Layer 23 of a small transformer language model trained on English Wikipedia (26 layers, counted from 0, width 96).
A neuron adds its activation times its output weights to the MLP's output. To switch it off is to set its activation to zero at one token and run the rest of the model.
A neuron's activation on a vector x is GELU(weights . x + bias), where the dot is the dot product.

Input weights of the MLP neurons that the questions are about. A number n stands for n times 0.0045.
n20 (bias -0.069): 8 18 0 -25 8 -1 5 -1 -25 2 -24 -45 2 -14 18 1 -18 -39 -9 16 -9 -4 -25 -16 -4 -7 11 3 -16 -2 13 -27 11 12 -1 43 17 -8 2 13 16 -4 -11 32 34 -13 -13 34 10 -31 -25 -30 18 25 13 21 18 -7 16 1 -11 -24 25 -19 -27 -5 -4 15 25 20 2 1 -15 -2 7 25 -1 21 -21 22 -17 18 -13 -39 30 -36 28 25 -9 23 -9 -33 16 -20 13 38
n23 (bias -0.049): -12 -25 9 7 -12 -21 -17 2 14 2 22 -16 12 -3 30 -27 -6 5 -33 4 21 -1 3 29 -25 -21 -37 -6 21 -17 -10 -8 14 -25 39 33 16 -22 32 -13 13 -25 -34 -11 -15 -2 4 21 2 -42 7 -2 16 -27 45 18 4 26 -6 13 4 7 19 43 -20 3 5 8 -1 32 2 34 -7 -13 -3 -2 7 0 -15 1 8 -7 -20 -26 1 -3 -11 -41 -30 15 -8 44 1 -12 -19 3
n41 (bias -0.041): 95 -37 -3 26 24 -24 -44 15 -48 24 18 -24 -27 4 -6 -30 -11 -8 -2 -9 -30 -10 -46 6 -15 -39 -2 32 3 10 -14 44 20 40 7 42 13 -56 -20 -18 3 23 -35 39 -27 -12 15 -31 -40 43 -28 21 3 13 -1 -21 7 -3 -12 5 4 16 2 -35 -3 5 -7 52 10 13 35 11 -24 -3 58 -39 15 69 -11 -24 -40 24 -2 67 -33 -2 -31 -9 17 16 -60 -19 3 -5 -29 -3
n153 (bias -0.074): -45 26 -12 2 -1 -6 1 31 -6 7 -4 -5 -26 13 -9 7 -14 24 -14 20 -27 -4 69 22 -11 48 16 -13 8 -38 30 -23 3 4 11 6 48 -18 -3 -8 -27 9 -4 -40 -41 -6 -5 -36 -39 4 -26 15 -9 7 77 -23 8 -3 37 7 -13 24 8 12 -7 17 -64 -12 3 -3 -2 -18 25 -33 3 -14 -9 -24 28 9 20 -72 27 29 -32 37 21 -10 3 17 -3 -5 19 -27 -32 15
n159 (bias -0.030): 8 1 -14 13 15 21 -4 5 4 -2 -12 -3 -15 -24 -10 -22 -19 7 3 -15 11 15 -16 -26 9 -6 -8 42 13 5 -7 -33 11 -31 27 34 -5 13 5 0 12 -21 -15 25 -10 25 1 -14 -28 20 8 -4 -15 -16 6 19 -11 19 -13 7 1 -15 -52 35 19 2 3 -5 5 -18 -1 -14 -25 8 -10 22 16 -2 29 -19 8 -39 -7 -11 -6 14 -32 9 37 10 46 12 19 -51 2 11
n165 (bias -0.078): -18 5 -1 16 6 31 -6 20 9 -9 -39 -21 -29 33 28 21 -38 6 -1 -20 6 -4 6 -33 16 -11 4 -27 17 5 11 -15 -6 -34 18 -8 13 -14 1 46 0 3 14 -16 -31 -1 16 -50 52 -33 -12 -7 6 55 16 -19 5 12 -17 29 -8 6 7 -6 -12 5 -12 -22 -15 24 42 6 9 30 6 -1 -45 3 2 4 -24 -16 18 -17 25 -39 -25 -40 -18 -3 8 -13 19 16 -4 29
n168 (bias -0.071): -2 -17 0 -5 7 14 27 -1 51 6 -52 1 0 10 -16 24 -34 63 -26 -13 23 22 28 9 -5 3 27 7 -18 12 -71 25 -36 -17 -4 -2 -10 -14 -5 -11 -6 45 -4 13 38 -25 14 32 28 12 -6 -34 18 16 5 2 12 13 -38 -2 -13 -12 -34 4 -17 -16 10 -42 -4 33 14 -16 -24 -18 3 -18 -10 13 23 5 8 10 21 34 5 37 -13 -20 9 -32 -35 1 7 -14 -32 -37
n209 (bias -0.036): -12 -56 -28 13 -7 -8 -1 17 19 -20 -23 -2 6 -16 -14 -5 -3 24 15 10 16 14 14 -66 41 -29 7 50 9 9 -1 -8 -12 -27 -13 29 -35 -37 32 18 -20 -29 -19 3 -5 9 21 -3 -25 9 -8 20 -44 23 -16 21 -26 -1 12 54 2 51 -1 -20 -1 -12 15 23 -6 7 -34 20 33 -20 -26 21 23 19 9 24 -6 -19 10 -26 0 27 -12 -23 -20 -24 -35 -13 13 41 13 1
n220 (bias -0.058): -6 18 23 -17 27 9 -9 43 -28 -11 -25 -9 -16 0 -23 -23 -11 29 8 10 -18 11 17 23 17 4 1 23 -7 7 -24 18 -17 1 -27 -43 15 10 2 10 -38 0 9 16 0 5 -14 65 14 -3 -19 13 46 3 -5 21 26 -12 -57 25 -1 -14 48 -14 5 -25 0 -1 11 -30 -6 73 23 -8 -4 21 -8 -12 6 -8 -33 -38 2 -51 0 -42 -14 -13 19 12 13 -14 -12 15 10 14
n224 (bias -0.048): -5 -3 17 -7 -1 11 -20 20 -21 -5 -3 -10 -6 -17 41 15 -6 3 -28 -1 6 -5 24 -2 -13 32 -12 16 68 -12 -7 6 29 -18 10 -35 -7 -17 -21 -23 31 13 -37 -9 -21 -49 -10 -19 -34 48 -8 31 21 -2 -20 25 -42 -21 0 -1 -2 -24 9 38 7 7 50 -33 -17 7 1 7 13 -20 4 -1 7 -33 13 29 21 -21 -21 8 5 10 5 6 -58 41 -3 -22 34 36 -9 9
n251 (bias -0.038): -19 -6 -14 -15 21 36 -45 10 34 -27 -3 34 -21 16 10 -5 -8 -29 -24 16 6 11 1 -13 -26 -1 9 24 18 -43 -13 -8 -1 -13 8 -25 26 24 25 -30 11 20 -8 43 28 -3 -15 10 6 3 26 -21 1 18 0 31 -4 -10 -26 6 21 50 -21 -9 -16 -24 0 -3 -8 11 45 11 -15 2 9 -12 -37 -8 32 -1 3 14 26 27 -6 25 -21 -4 -22 10 -26 26 -19 -28 -33 -18
n309 (bias -0.043): 2 17 5 -21 13 17 12 5 -7 -33 37 -36 33 8 -3 29 -18 -3 -1 28 -21 9 4 -28 -16 -6 -18 -22 4 35 -43 -18 -12 -3 -39 3 1 -9 26 -30 -12 -15 -15 -13 42 1 -7 -4 -41 5 37 -22 13 -6 45 16 -28 7 20 2 2 14 -8 12 -13 -28 50 -21 39 11 -3 -8 -22 43 4 19 11 -13 17 1 -7 -4 -11 -46 -4 -17 -8 16 -20 23 -3 17 31 0 12 13
n349 (bias -0.059): -10 -10 11 35 -22 26 -7 5 9 1 53 -8 -3 -1 38 28 -2 -16 10 -19 -4 -28 13 -4 -30 -5 -4 4 6 -35 21 22 13 -43 5 40 31 -30 -13 4 14 7 1 26 -34 1 -3 -4 22 -19 -9 -18 17 -31 0 25 18 -30 -14 -14 -3 1 -1 12 6 54 5 9 13 0 20 -13 -3 -16 -5 29 -16 11 -18 -25 4 9 48 -34 -44 -31 -7 10 23 10 -26 1 -34 11 14 26
n383 (bias -0.058): -4 -34 7 7 6 9 28 -19 -21 -6 23 -2 -4 -24 19 17 -3 -15 -39 4 -21 4 0 -27 -9 27 23 18 5 7 -16 18 -2 32 2 7 -13 7 -13 10 1 -28 -27 -37 0 9 -11 -30 18 -12 -12 -40 14 12 11 -19 22 -47 44 1 -10 -2 -51 -4 -1 -2 -11 -6 -11 46 10 1 32 -7 32 25 21 -13 -5 -14 28 -45 -29 5 3 -5 11 32 43 -24 -9 33 24 -22 -2 3

Output weights of the MLP neurons that the questions are about. A number n stands for n times 0.0028.
n20: -25 -5 -21 -4 -20 17 -5 7 17 -24 -4 0 19 -24 -1 5 -4 -19 24 -22 -29 -11 13 -1 -18 -1 -1 -3 19 -14 7 -12 -3 16 -1 7 -14 6 4 3 13 -16 9 18 -29 8 -9 -8 11 7 -5 20 -4 8 8 -3 -8 -4 -9 9 15 26 18 4 23 8 -20 20 -18 16 -17 2 29 -11 -8 4 -4 -3 36 -2 -2 -31 39 35 -38 -8 -31 -1 10 -3 3 10 -8 14 4 -16
n23: 26 21 17 -10 10 19 8 -18 -12 -21 -12 -22 11 12 13 21 1 8 -13 -11 -12 9 -3 -27 5 17 20 9 14 -17 21 -10 -6 -2 -33 -39 -8 10 -31 15 -3 6 41 14 2 0 -7 -17 -14 -4 1 22 10 14 -33 0 -2 -2 13 -11 -9 0 -9 -24 11 30 3 20 -28 -12 -4 -25 -17 5 -3 18 11 3 15 -25 5 7 21 18 -7 0 -22 5 6 -7 -8 -11 0 -16 17 1
n41: -68 21 27 -1 4 -22 -11 18 18 -1 -12 16 -49 35 -5 -6 14 18 -3 15 -10 -11 -9 -4 -3 -2 -23 -3 -5 11 -20 -9 12 -28 24 -40 -6 26 37 20 -15 23 -14 11 25 7 -15 6 16 -32 40 -8 6 -31 1 2 -13 13 -10 -25 -28 -10 1 8 -7 6 12 5 31 8 12 25 -13 5 -11 28 9 -19 41 31 1 18 -1 -44 6 -4 2 -9 -59 -32 -25 24 -6 -8 -17 27
n153: -11 -8 -25 -14 5 9 31 -3 13 -30 26 3 -15 -10 -6 22 -13 27 2 -1 -30 -23 -14 18 -7 19 -20 25 2 1 -6 27 -37 -8 -8 -24 1 11 -6 3 18 -5 -9 25 10 10 -22 8 15 18 -23 12 46 -4 -32 -3 45 6 -10 -35 -4 -12 -7 50 -12 -18 16 -3 -19 16 -26 21 -16 41 17 50 -36 -15 4 2 -30 -4 0 10 8 -14 6 26 -14 11 4 -17 -17 -6 0 -12
n159: 0 27 -1 6 -7 12 15 5 -11 -1 2 0 13 2 -3 -8 13 7 -5 0 -11 19 0 4 -4 13 -13 -15 -20 -3 29 20 0 -5 4 18 -21 20 7 -10 20 -1 -7 -24 -4 -7 -37 10 -6 -15 22 20 -3 6 21 -11 27 -31 19 23 -28 12 2 -7 -18 4 -19 -9 0 0 11 -18 -8 -1 13 2 1 2 -35 12 10 3 6 6 -13 -11 -9 15 -14 -17 -11 -7 -2 42 -24 -14
n165: -27 -16 0 13 -3 25 -18 -13 -7 12 18 9 -13 -7 1 -40 31 6 -2 20 37 14 18 7 -9 6 -2 0 14 -12 -13 16 -14 -7 -11 10 -19 -19 9 3 0 25 -8 -5 7 0 -3 8 -8 14 7 12 -2 -27 -13 -3 12 -44 16 32 14 1 7 -2 48 2 3 -8 26 -15 15 9 -10 9 6 -11 -4 6 -7 3 -17 -7 34 7 -11 -7 9 -3 -14 -51 3 15 -19 -40 -14 0
n168: 6 1 48 -16 -1 1 18 -39 28 -25 0 0 -6 8 5 -26 20 5 -7 -9 22 -20 -41 -33 40 -5 7 -6 0 -8 23 -1 22 -4 -30 -17 -12 30 -37 21 30 -22 -9 5 -13 8 -20 -13 -19 5 -20 5 -18 8 -8 4 -1 -52 -2 31 -4 -28 10 17 6 14 -12 -12 20 7 -22 3 -26 8 37 39 -20 -4 -25 14 -7 8 -6 2 14 -14 28 14 20 13 17 -5 -13 45 4 -7
n209: -20 -6 20 -6 23 12 1 -32 -14 14 -8 -9 1 7 11 -18 -29 -2 8 -24 -17 -13 18 11 -50 13 34 15 15 15 2 13 7 25 -5 -28 -12 1 -29 -8 4 23 35 2 29 13 -27 54 5 -25 -13 -4 1 -3 39 -37 -10 -31 -11 -29 -9 -8 0 11 9 -2 1 -12 21 -12 -8 18 -28 24 9 6 10 19 -1 -1 2 -10 -44 2 -5 -12 21 44 -16 11 5 -31 8 -11 -1 10
n220: -2 -11 -32 32 -5 8 13 -23 10 11 3 14 -19 -12 35 3 -27 -2 26 -34 20 19 -1 -10 -30 -38 9 -10 -11 23 -14 11 5 14 -1 -14 -27 4 -4 8 -3 -18 13 -3 21 -6 2 -31 -44 5 13 -1 22 10 12 -19 -22 -6 34 -8 -4 -14 -13 -30 13 -5 22 12 -7 -3 1 -9 -12 2 32 -15 -1 10 5 -29 57 18 -13 -6 -8 7 15 22 28 -42 -21 2 18 -4 22 20
n224: -18 -27 -6 17 31 9 13 6 -6 22 -30 -47 -14 17 -1 9 -6 9 -17 12 -48 15 11 -15 29 -1 15 7 19 2 16 10 -1 20 0 1 -28 -5 10 -32 10 3 15 -10 5 18 -19 -20 45 -12 -6 -31 -41 19 0 7 -11 -6 13 46 -20 4 39 -12 6 -5 -20 -11 -14 -57 -13 -18 -8 34 -10 -18 12 40 -4 -22 -28 14 28 -3 -8 10 0 -4 14 19 12 -9 -7 14 9 9
n251: 20 17 16 -11 3 23 2 -15 -16 32 -26 2 4 21 -16 -8 -2 -7 24 -21 -28 0 3 4 -15 -14 33 -15 -15 -94 11 13 6 18 -5 24 -20 75 14 -11 -25 5 1 -20 -8 0 16 19 1 7 24 -3 13 6 16 3 -28 9 2 -3 13 7 21 26 -25 -46 -10 -5 -16 5 3 -8 13 -19 -23 1 -10 12 -19 -18 33 -6 7 2 -1 -5 -23 -13 18 8 5 -1 21 2 13 -10
n309: -58 -1 1 -9 -1 33 17 12 4 11 -8 18 12 -2 -3 0 10 7 -17 -10 30 -23 22 15 15 1 -1 -15 1 -22 9 -5 11 -15 11 -8 12 3 16 1 -32 5 17 -1 0 -13 -21 -30 25 -16 87 -23 -13 5 -11 1 1 -14 14 -8 -17 -11 -7 8 -30 13 -13 -19 10 7 -25 15 -16 -39 -27 -13 -4 10 20 5 6 -32 20 7 0 22 16 19 17 -15 15 18 13 2 -2 -25
n349: 42 -12 22 1 5 -21 2 -24 6 -30 -57 -13 19 -24 -9 -53 14 22 -13 27 4 38 10 37 33 -13 23 -23 -9 -19 -19 -30 2 19 4 -15 -35 -4 31 -14 -10 -3 27 9 27 -12 11 -1 -31 -10 -1 14 3 -17 13 -21 1 1 9 16 -49 4 20 -5 -17 26 15 -26 -20 19 -9 3 -5 -20 18 3 3 -2 4 21 -22 -17 -12 20 21 29 23 -14 6 3 53 -25 -5 39 -4 -36
n383: -2 -9 -2 3 -7 -11 2 9 -1 -4 -26 -27 -5 5 1 -1 6 45 -25 -6 -12 -8 4 -26 -3 -35 -15 -24 -7 -28 1 -21 1 4 19 11 23 24 5 -4 -6 -4 9 0 2 -2 -25 32 -27 14 20 -33 -3 3 20 0 -25 2 16 4 14 -3 -7 29 15 13 16 5 17 -12 15 14 -13 -12 20 -9 -5 1 -10 21 -12 15 5 25 21 -13 -24 -26 -9 20 12 21 -15 14 -9 10

Each question names a token from some text and the token that comes next. It shows the vector x that enters the MLP there. A number n stands for n times 0.087.

Then comes g, the gradient of the next token's log-probability with respect to the MLP's output, scaled to length 1. A neuron's effect is roughly proportional to its activation times (output weights . g). A number n stands for n times 0.0045.

" singles", then " ==="
x: 25 26 -16 -6 -6 -10 -15 -4 6 17 -9 -29 6 0 3 -17 8 23 -22 -5 -23 -23 -4 4 -11 -12 -7 -16 6 14 6 7 7 -7 -4 18 -11 -9 -13 -11 1 12 13 -15 13 6 -18 2 -13 4 27 1 4 -22 3 -35 0 2 -22 -7 19 -17 -2 7 17 34 -29 -12 12 2 17 -24 -4 -20 -8 -5 -2 14 -4 9 -2 2 -4 3 -11 10 19 12 28 5 12 15 11 12 16 24
g: 42 6 -15 -11 22 -11 -12 -28 -27 10 1 -15 -11 13 1 -42 -44 7 -20 3 20 14 -1 -10 -2 -4 12 10 16 8 -15 27 16 17 52 34 14 -14 1 -43 18 11 -34 58 -8 -17 4 -9 -31 38 -43 16 26 16 1 -27 -23 7 -8 7 -37 -6 7 -5 -26 -20 21 14 4 21 -25 12 -20 -11 1 12 -5 47 -24 -33 -37 51 16 38 -21 -19 -24 10 28 9 7 -19 -3 -13 -9 38
Which neuron, switched off, raises the next token's probability most? n41

" record", then " swimming"
x: 16 31 -29 -7 -5 23 9 4 -9 9 -11 -10 9 5 -5 -11 0 5 -11 8 -5 -12 -23 -23 -10 -25 -34 1 4 17 5 -2 14 2 5 27 -24 24 -15 -14 -2 16 15 -11 12 7 6 7 -8 -16 34 -18 0 -11 2 -8 7 6 -16 -22 4 -15 -5 23 15 29 6 19 2 -15 20 -15 -4 -13 -7 -16 4 2 -5 8 4 14 12 -18 6 7 3 8 20 -20 -7 13 -10 -4 5 -12
g: 0 -11 16 -8 -51 -21 0 -6 -66 4 22 -37 -22 45 26 45 19 29 41 -60 10 16 3 26 -20 -3 -20 -2 22 12 -12 -1 8 12 39 -11 3 12 -23 11 -5 6 -26 7 -21 52 -57 -10 4 5 27 -14 0 44 0 33 16 -11 2 12 11 -23 -19 -34 7 -24 -5 7 12 21 5 16 -17 -6 -4 -22 7 37 -20 20 11 0 1 7 -19 -4 9 11 -6 -35 22 -24 -3 -10 -22 -20
Switching off which neuron hurts the next token most? n159

" Hu", then "ey"
x: -14 -18 -12 -9 -12 -19 2 -2 30 -10 -3 9 -5 -25 -2 -31 18 -13 16 -5 8 -9 -13 -2 -10 -5 3 -27 9 37 15 7 9 -2 16 -3 5 6 -18 -14 -15 -2 22 18 5 6 18 7 9 31 -12 8 -18 9 -4 7 -17 19 5 -16 -41 4 17 21 28 -1 1 7 -12 13 -6 -5 10 3 -5 -21 13 -7 -4 -14 22 -14 10 10 7 -10 -3 4 -5 -27 -2 21 16 2 -18 9
g: 4 14 8 16 -14 10 6 33 -9 16 -26 5 13 30 -50 -4 -27 11 39 -33 -1 -2 8 -4 -6 25 -15 2 23 15 42 -39 -37 -31 0 5 37 8 -48 9 37 35 -17 -26 6 19 -8 -11 8 -4 -5 -10 -6 -5 -9 -4 -21 -21 37 -13 -17 34 -16 3 -28 -22 22 11 10 -21 26 -33 17 27 4 6 7 11 24 4 51 -11 -23 -13 -22 -30 11 30 14 44 -19 -9 -9 -66 -25 -13
Switching off which neuron hurts the next token most? n209

"ra", then " Re"
x: -27 -3 -12 -13 0 -17 0 -21 1 8 -12 -9 32 -21 15 2 -5 -25 0 12 1 7 -4 -21 2 -16 1 -8 18 66 -3 3 -14 11 4 -8 -25 15 -14 2 -2 2 9 2 -6 14 2 15 -1 -5 23 18 -15 -6 -7 -4 2 4 7 -8 -14 -2 29 11 24 3 -20 -2 -5 -22 -5 2 14 -8 -9 -13 -5 5 11 -9 -6 2 -6 -21 -10 10 21 2 -3 -7 3 1 20 26 11 12
g: 43 10 1 -7 6 -25 3 -22 19 -18 31 14 15 20 3 -5 -20 -30 -46 -2 -36 -1 -32 34 11 17 41 -7 -17 -12 -3 15 -30 -5 -26 -25 23 -18 22 22 1 -3 -7 -36 -23 -8 -16 1 -15 -18 47 -3 -27 -65 5 -19 -5 28 8 3 52 15 -15 8 18 -40 -4 29 -10 42 18 11 15 23 17 -18 -20 -18 -17 3 -5 10 13 -28 16 22 4 -20 -21 10 -28 32 18 58 7 -6
Which neuron, switched off, raises the next token's probability most? n209

"0", then "0"
x: -9 11 -24 -3 -4 -13 5 3 -5 5 -4 27 6 1 -13 12 16 11 -31 12 -18 0 -40 -27 -4 -8 -2 -9 5 -10 6 18 7 0 17 7 -7 11 9 8 1 -2 -11 -4 22 4 -24 -21 -2 32 26 20 -29 4 8 -16 29 17 9 -7 -4 -12 -11 -11 24 23 2 2 -9 -3 16 -19 0 -10 -15 5 0 -32 3 6 5 10 2 -21 5 -12 13 5 23 -18 -1 2 -3 22 -3 -9
g: 42 -4 -20 -31 -1 16 -35 -2 5 22 28 2 -50 30 -24 20 18 24 -39 -38 2 -51 14 3 13 -13 19 25 -12 -29 31 12 -8 19 39 -18 5 7 34 -1 11 -35 -20 22 47 55 15 38 1 3 -5 -3 0 3 -2 12 -25 -17 -20 -37 9 -34 -27 11 3 10 7 -25 -1 -9 27 2 -7 -16 -21 28 -26 -21 12 -6 -39 -20 11 9 19 30 24 7 -22 -17 -1 22 -23 12 -30 4
Switching off which neuron hurts the next token most? n383

")", then " →"
x: 31 -2 -1 -11 3 0 -10 -32 1 2 -12 0 0 -15 -22 -22 -10 -12 -9 9 -22 -13 -16 -9 0 -11 28 -26 -3 22 7 -10 7 -6 7 13 -20 13 -16 -9 6 -20 14 -13 4 6 -9 25 -9 13 49 -5 1 14 4 8 15 4 9 -2 6 -10 0 -1 1 -3 -15 3 -6 -16 -2 6 11 -13 -17 1 -6 9 11 2 -15 -5 -12 3 21 -1 17 -5 12 4 23 1 11 14 -5 13
g: 17 -17 -17 31 -4 -20 -36 41 -27 3 28 15 9 31 6 3 18 0 -61 -28 -18 10 -4 4 -6 -1 50 0 22 16 1 -31 -38 -7 -6 34 29 -41 38 -22 9 13 10 11 0 -37 -30 -23 -14 -24 -11 47 -4 2 8 6 5 -37 -4 -5 46 18 13 10 -32 -26 6 -5 35 -2 3 10 -10 -31 22 5 -5 7 -1 13 38 -24 18 39 -31 -12 -6 3 19 5 -31 22 -43 -2 -4 -12
Which two neurons, each switched off alone, lower its probability most, in order? n20, n159

" M", then "mo"
x: -25 9 -29 12 -12 -20 -1 -13 7 11 -24 13 -5 8 -7 4 10 -31 4 0 13 -2 -3 -9 18 9 4 9 13 24 16 14 6 -10 8 10 -5 25 -4 9 -27 -12 23 -2 -10 14 -6 -2 9 25 -12 -17 -5 -9 -17 1 -17 19 17 -48 -33 -15 30 27 3 10 18 -10 0 13 5 2 14 -9 -4 -8 4 -12 -4 0 0 -15 3 4 -2 8 16 -7 -8 19 -10 -5 -2 -8 5 7
g: -11 5 21 -21 11 -15 5 63 -43 -14 8 11 -10 -17 45 11 -6 11 -17 -34 -8 28 -10 7 -6 12 32 -25 8 47 -14 16 13 12 -3 -2 11 26 -25 -26 -40 -26 18 29 -28 27 2 -34 14 -12 -17 36 -17 3 0 -29 -40 -12 -39 72 -18 -10 52 13 -16 12 6 8 11 -23 16 0 15 -3 -3 -12 8 4 -30 19 1 11 -1 -29 -3 7 -28 -30 -2 -27 5 -19 32 1 26 5
Switching off which neuron hurts the next token most? n224

" I", then "W"
x: -8 3 -27 11 11 -7 -9 -5 8 8 -12 14 5 -25 -3 -8 -6 -14 -1 -1 -13 -15 7 -12 3 2 -3 -37 21 35 13 18 -10 -24 6 2 -33 35 -19 -1 -13 17 -1 16 23 -8 -13 -2 -4 4 15 18 -19 3 -8 12 -20 19 6 4 -10 -1 10 21 -6 12 -6 -17 15 25 -9 12 26 -2 -20 -4 8 -10 -24 23 -11 2 -9 0 12 1 2 6 -17 -10 6 -9 10 8 20 -22
g: 17 -18 -57 -7 20 32 1 -7 7 2 -10 -28 16 0 -9 34 21 3 11 -21 -2 14 -25 -22 10 24 39 -9 14 -21 2 10 -1 -16 -22 25 -21 7 3 6 1 34 34 -34 -9 1 -39 27 3 39 15 -8 -34 -53 31 4 4 -25 -3 -10 -13 75 -19 2 -26 -18 -12 3 56 -8 38 1 -6 0 17 -12 -17 -2 25 35 -22 3 2 12 -26 -22 37 11 -4 -7 -44 -17 -17 2 -23 -4
Switching off which neuron hurts the next token most? n209

" At", then " other"
x: 2 -1 -5 4 17 -26 -10 1 -10 10 -5 -20 34 12 -9 -9 5 -10 -6 -2 -19 10 14 0 10 -12 -10 -24 9 9 30 -9 24 -3 17 2 -17 14 -7 -9 -14 -8 -1 18 0 -12 -10 7 -13 -10 49 -13 -14 -3 -13 -15 -4 1 -7 13 -16 -9 21 -7 19 -10 3 20 11 1 29 2 -10 14 -16 -11 -1 8 -4 6 18 21 -1 -5 4 -17 -14 -28 2 -3 -7 20 0 -4 3 -8
g: -18 -38 8 7 -29 -11 21 26 -9 -41 -16 20 -24 -24 1 -14 -7 46 20 -6 49 9 18 12 -21 12 1 -18 -39 -34 -14 -1 -20 -28 -37 -5 42 23 10 46 -14 -35 8 -5 11 5 14 16 -23 1 31 -22 -26 -15 -20 -15 15 -8 8 22 7 -1 -43 -40 6 8 14 -18 38 -1 1 18 27 26 43 5 -11 -6 21 7 22 -3 -38 -20 -3 -32 -27 24 7 -8 30 -2 2 9 26 51
Which two neurons, each switched off alone, lower its probability most, in order? n41, n309

" they", then " were"
x: 20 -8 -29 -6 -18 1 -2 25 24 15 14 5 -16 6 -4 -22 -17 9 3 0 -12 2 5 -5 -6 15 -5 -31 -10 28 -3 -2 8 -12 -10 18 -44 -6 11 11 -19 -7 -15 6 8 20 -16 2 -5 16 31 7 25 8 8 -2 -1 4 7 -3 -23 -9 18 -21 5 11 -15 2 -8 -15 -9 -15 12 7 -12 -26 2 14 -22 0 -6 -16 -4 -5 22 -4 23 8 4 -1 19 8 -14 23 -11 7
g: -2 -24 -24 35 -47 -8 29 31 33 4 -16 25 -24 -6 10 -6 -7 -17 13 -26 -31 11 -7 17 42 20 -5 18 -28 11 29 -36 13 -1 -6 -9 25 2 -14 17 -11 -32 28 -1 -7 -7 15 4 23 -10 0 23 18 4 -2 -15 13 -8 15 -23 -27 -2 -15 -11 -3 23 -6 -44 -12 -54 6 -2 13 -4 -32 -28 8 -24 25 47 -50 63 6 -5 -15 4 -22 -10 -9 15 58 -4 0 46 11 -15
Which neuron, switched off, raises the next token's probability most? n209

"4", then " Summer"
x: 3 14 -16 8 -8 -27 -13 -24 -7 11 17 4 17 -4 36 -2 7 -1 -24 -21 -10 -2 -2 -10 -15 -25 17 -29 8 -11 7 -1 9 7 10 13 -10 -3 -4 -7 4 6 7 -9 -6 -9 -12 17 -26 -2 16 18 -17 -15 19 10 25 -10 -3 -13 1 3 14 5 21 45 29 -7 -5 0 14 -21 -12 -15 -23 -17 14 -15 -10 6 7 2 -7 -5 -1 6 9 15 7 -21 4 11 9 9 13 -4
g: -7 6 -11 -41 12 -1 20 6 4 28 5 -9 -39 11 57 30 2 1 -28 -37 -7 -34 32 43 10 4 19 12 -21 -6 -30 -18 -12 18 -6 -11 8 28 6 48 -6 0 -4 29 3 -3 -39 -39 -35 7 -30 -29 -23 -13 21 -14 -34 25 34 -2 -21 10 -50 -29 10 -20 -15 8 -25 19 -2 7 2 -31 7 16 19 38 0 18 34 -17 3 -20 -6 -11 43 7 31 14 -6 9 36 -10 16 -28
Switching off which neuron hurts the next token most? n23

"r", then ":"
x: 4 15 -15 -31 13 -9 -1 -1 21 -1 -30 -4 -10 5 16 -3 14 -21 0 2 -1 -7 -11 -27 -2 -19 0 -13 -2 35 4 8 17 -9 -8 13 -13 7 -4 1 2 -7 7 -24 0 14 -8 -11 -17 10 27 8 13 -1 23 7 23 0 23 -12 4 -19 0 6 27 3 17 -10 -7 1 9 -20 13 3 -37 -6 -6 11 -19 3 -22 -25 4 8 2 25 10 0 34 7 8 -1 -23 -3 -8 -12
g: 2 11 13 50 -6 41 -13 22 -18 15 -4 -23 5 -11 -44 17 16 6 3 -4 -9 -23 17 34 -10 3 29 24 2 1 20 17 30 14 -31 -14 8 -11 25 12 1 7 -13 0 17 -17 10 -36 -28 -3 15 -8 -9 10 -16 -5 22 -56 -17 -29 36 6 38 -16 27 -15 -54 -36 -9 8 39 -45 -38 -18 18 33 -23 -1 -25 29 -8 -12 3 25 29 4 32 -18 -41 -14 -31 12 16 22 -22 -14
Which two neurons, each switched off alone, lower its probability most, in order? n159, n309

"8", then "5"
x: -14 2 -7 -15 -1 -3 -17 7 21 10 -2 32 4 -1 -7 -16 -3 -6 -6 -16 -4 0 -13 -16 -12 4 21 4 3 -37 -13 -1 14 5 21 6 -10 33 21 -2 17 -23 -14 1 20 27 13 19 -16 15 6 28 -6 8 -4 -9 -2 13 0 -21 2 -14 1 -7 23 22 9 0 0 -26 -1 -3 6 -21 -26 12 -10 8 15 18 -32 3 -1 -3 15 10 -2 -3 -6 -13 -4 7 -14 6 -25 -4
g: -9 21 -23 15 -2 6 54 14 -22 -31 -38 -6 23 -21 6 -1 31 -5 23 -28 -2 -31 -1 34 -1 20 31 5 3 5 1 8 14 -16 21 6 -46 -8 7 -25 11 22 -30 -13 -49 42 13 -7 -20 -2 -13 7 14 7 4 -26 1 1 7 -22 -13 2 12 -47 -44 -9 -15 -24 34 -9 18 -7 22 -14 -14 12 32 39 -29 22 16 18 1 -34 4 34 -19 -56 -22 21 44 2 11 -10 0 43
Which two neurons, each switched off alone, lower its probability most, in order? n251, n159

" Gu", then "er"
x: -22 -6 -2 7 -7 -18 4 2 6 -13 -7 8 18 -27 -1 -14 -5 -8 -12 0 -7 -15 -4 -5 12 -15 -4 -36 11 15 24 -7 -15 -12 11 -11 -20 47 -7 8 8 3 3 13 14 -8 13 9 3 33 -4 -2 -19 26 -3 -19 -8 13 9 -21 -23 8 18 28 20 23 -3 5 -18 1 -5 13 22 -5 -1 -19 8 -17 2 -8 36 -14 10 -4 -13 -10 17 -2 -2 -9 -3 14 4 5 -14 -1
g: -20 52 -5 10 39 12 1 -19 10 -8 5 4 29 31 -4 -33 -27 16 -18 67 4 -33 -33 3 -8 15 14 -12 6 2 20 37 1 41 -28 0 -30 9 -15 -12 -1 -7 3 -32 10 -2 30 -42 39 -19 27 4 28 11 -18 -3 26 -12 6 -41 -19 -35 20 5 5 17 29 18 7 -14 -22 -19 -34 1 22 -21 3 -22 -12 -27 7 -14 6 29 -6 -40 -41 42 -24 -3 12 -29 21 -4 6 0
Which two neurons, each switched off alone, lower its probability most, in order? n153, n224

" $", then "4"
x: -1 11 -27 3 17 20 -1 13 16 9 -15 26 -11 -14 -14 -20 10 -25 -7 -24 -1 -2 -26 -28 11 -1 9 -1 12 -8 4 11 -3 1 0 0 -29 29 1 7 9 -4 1 18 23 8 8 0 -17 5 5 -5 -16 0 -19 4 -9 36 -18 -1 14 -7 24 6 -14 20 -34 2 17 -3 18 8 17 9 -13 -16 -20 0 -15 25 -4 3 -20 -3 8 32 1 -12 10 5 -1 2 -20 -3 -5 -20
g: -12 22 20 9 -14 -4 -15 9 1 8 -30 -15 -19 6 5 3 29 -2 34 -9 2 25 30 -22 5 0 -4 -9 -45 -18 5 -10 -35 -8 15 6 -19 15 32 -58 50 -12 -35 -2 -25 -29 13 26 -18 24 -9 10 -42 -13 10 22 9 9 -10 -43 -2 -8 -3 -25 -18 -19 21 -8 18 -10 2 -9 65 -21 27 -6 5 24 1 -12 6 11 65 -27 -16 19 -24 25 -32 -13 20 12 21 10 -16 54
Which neuron, switched off, raises the next token's probability most? n209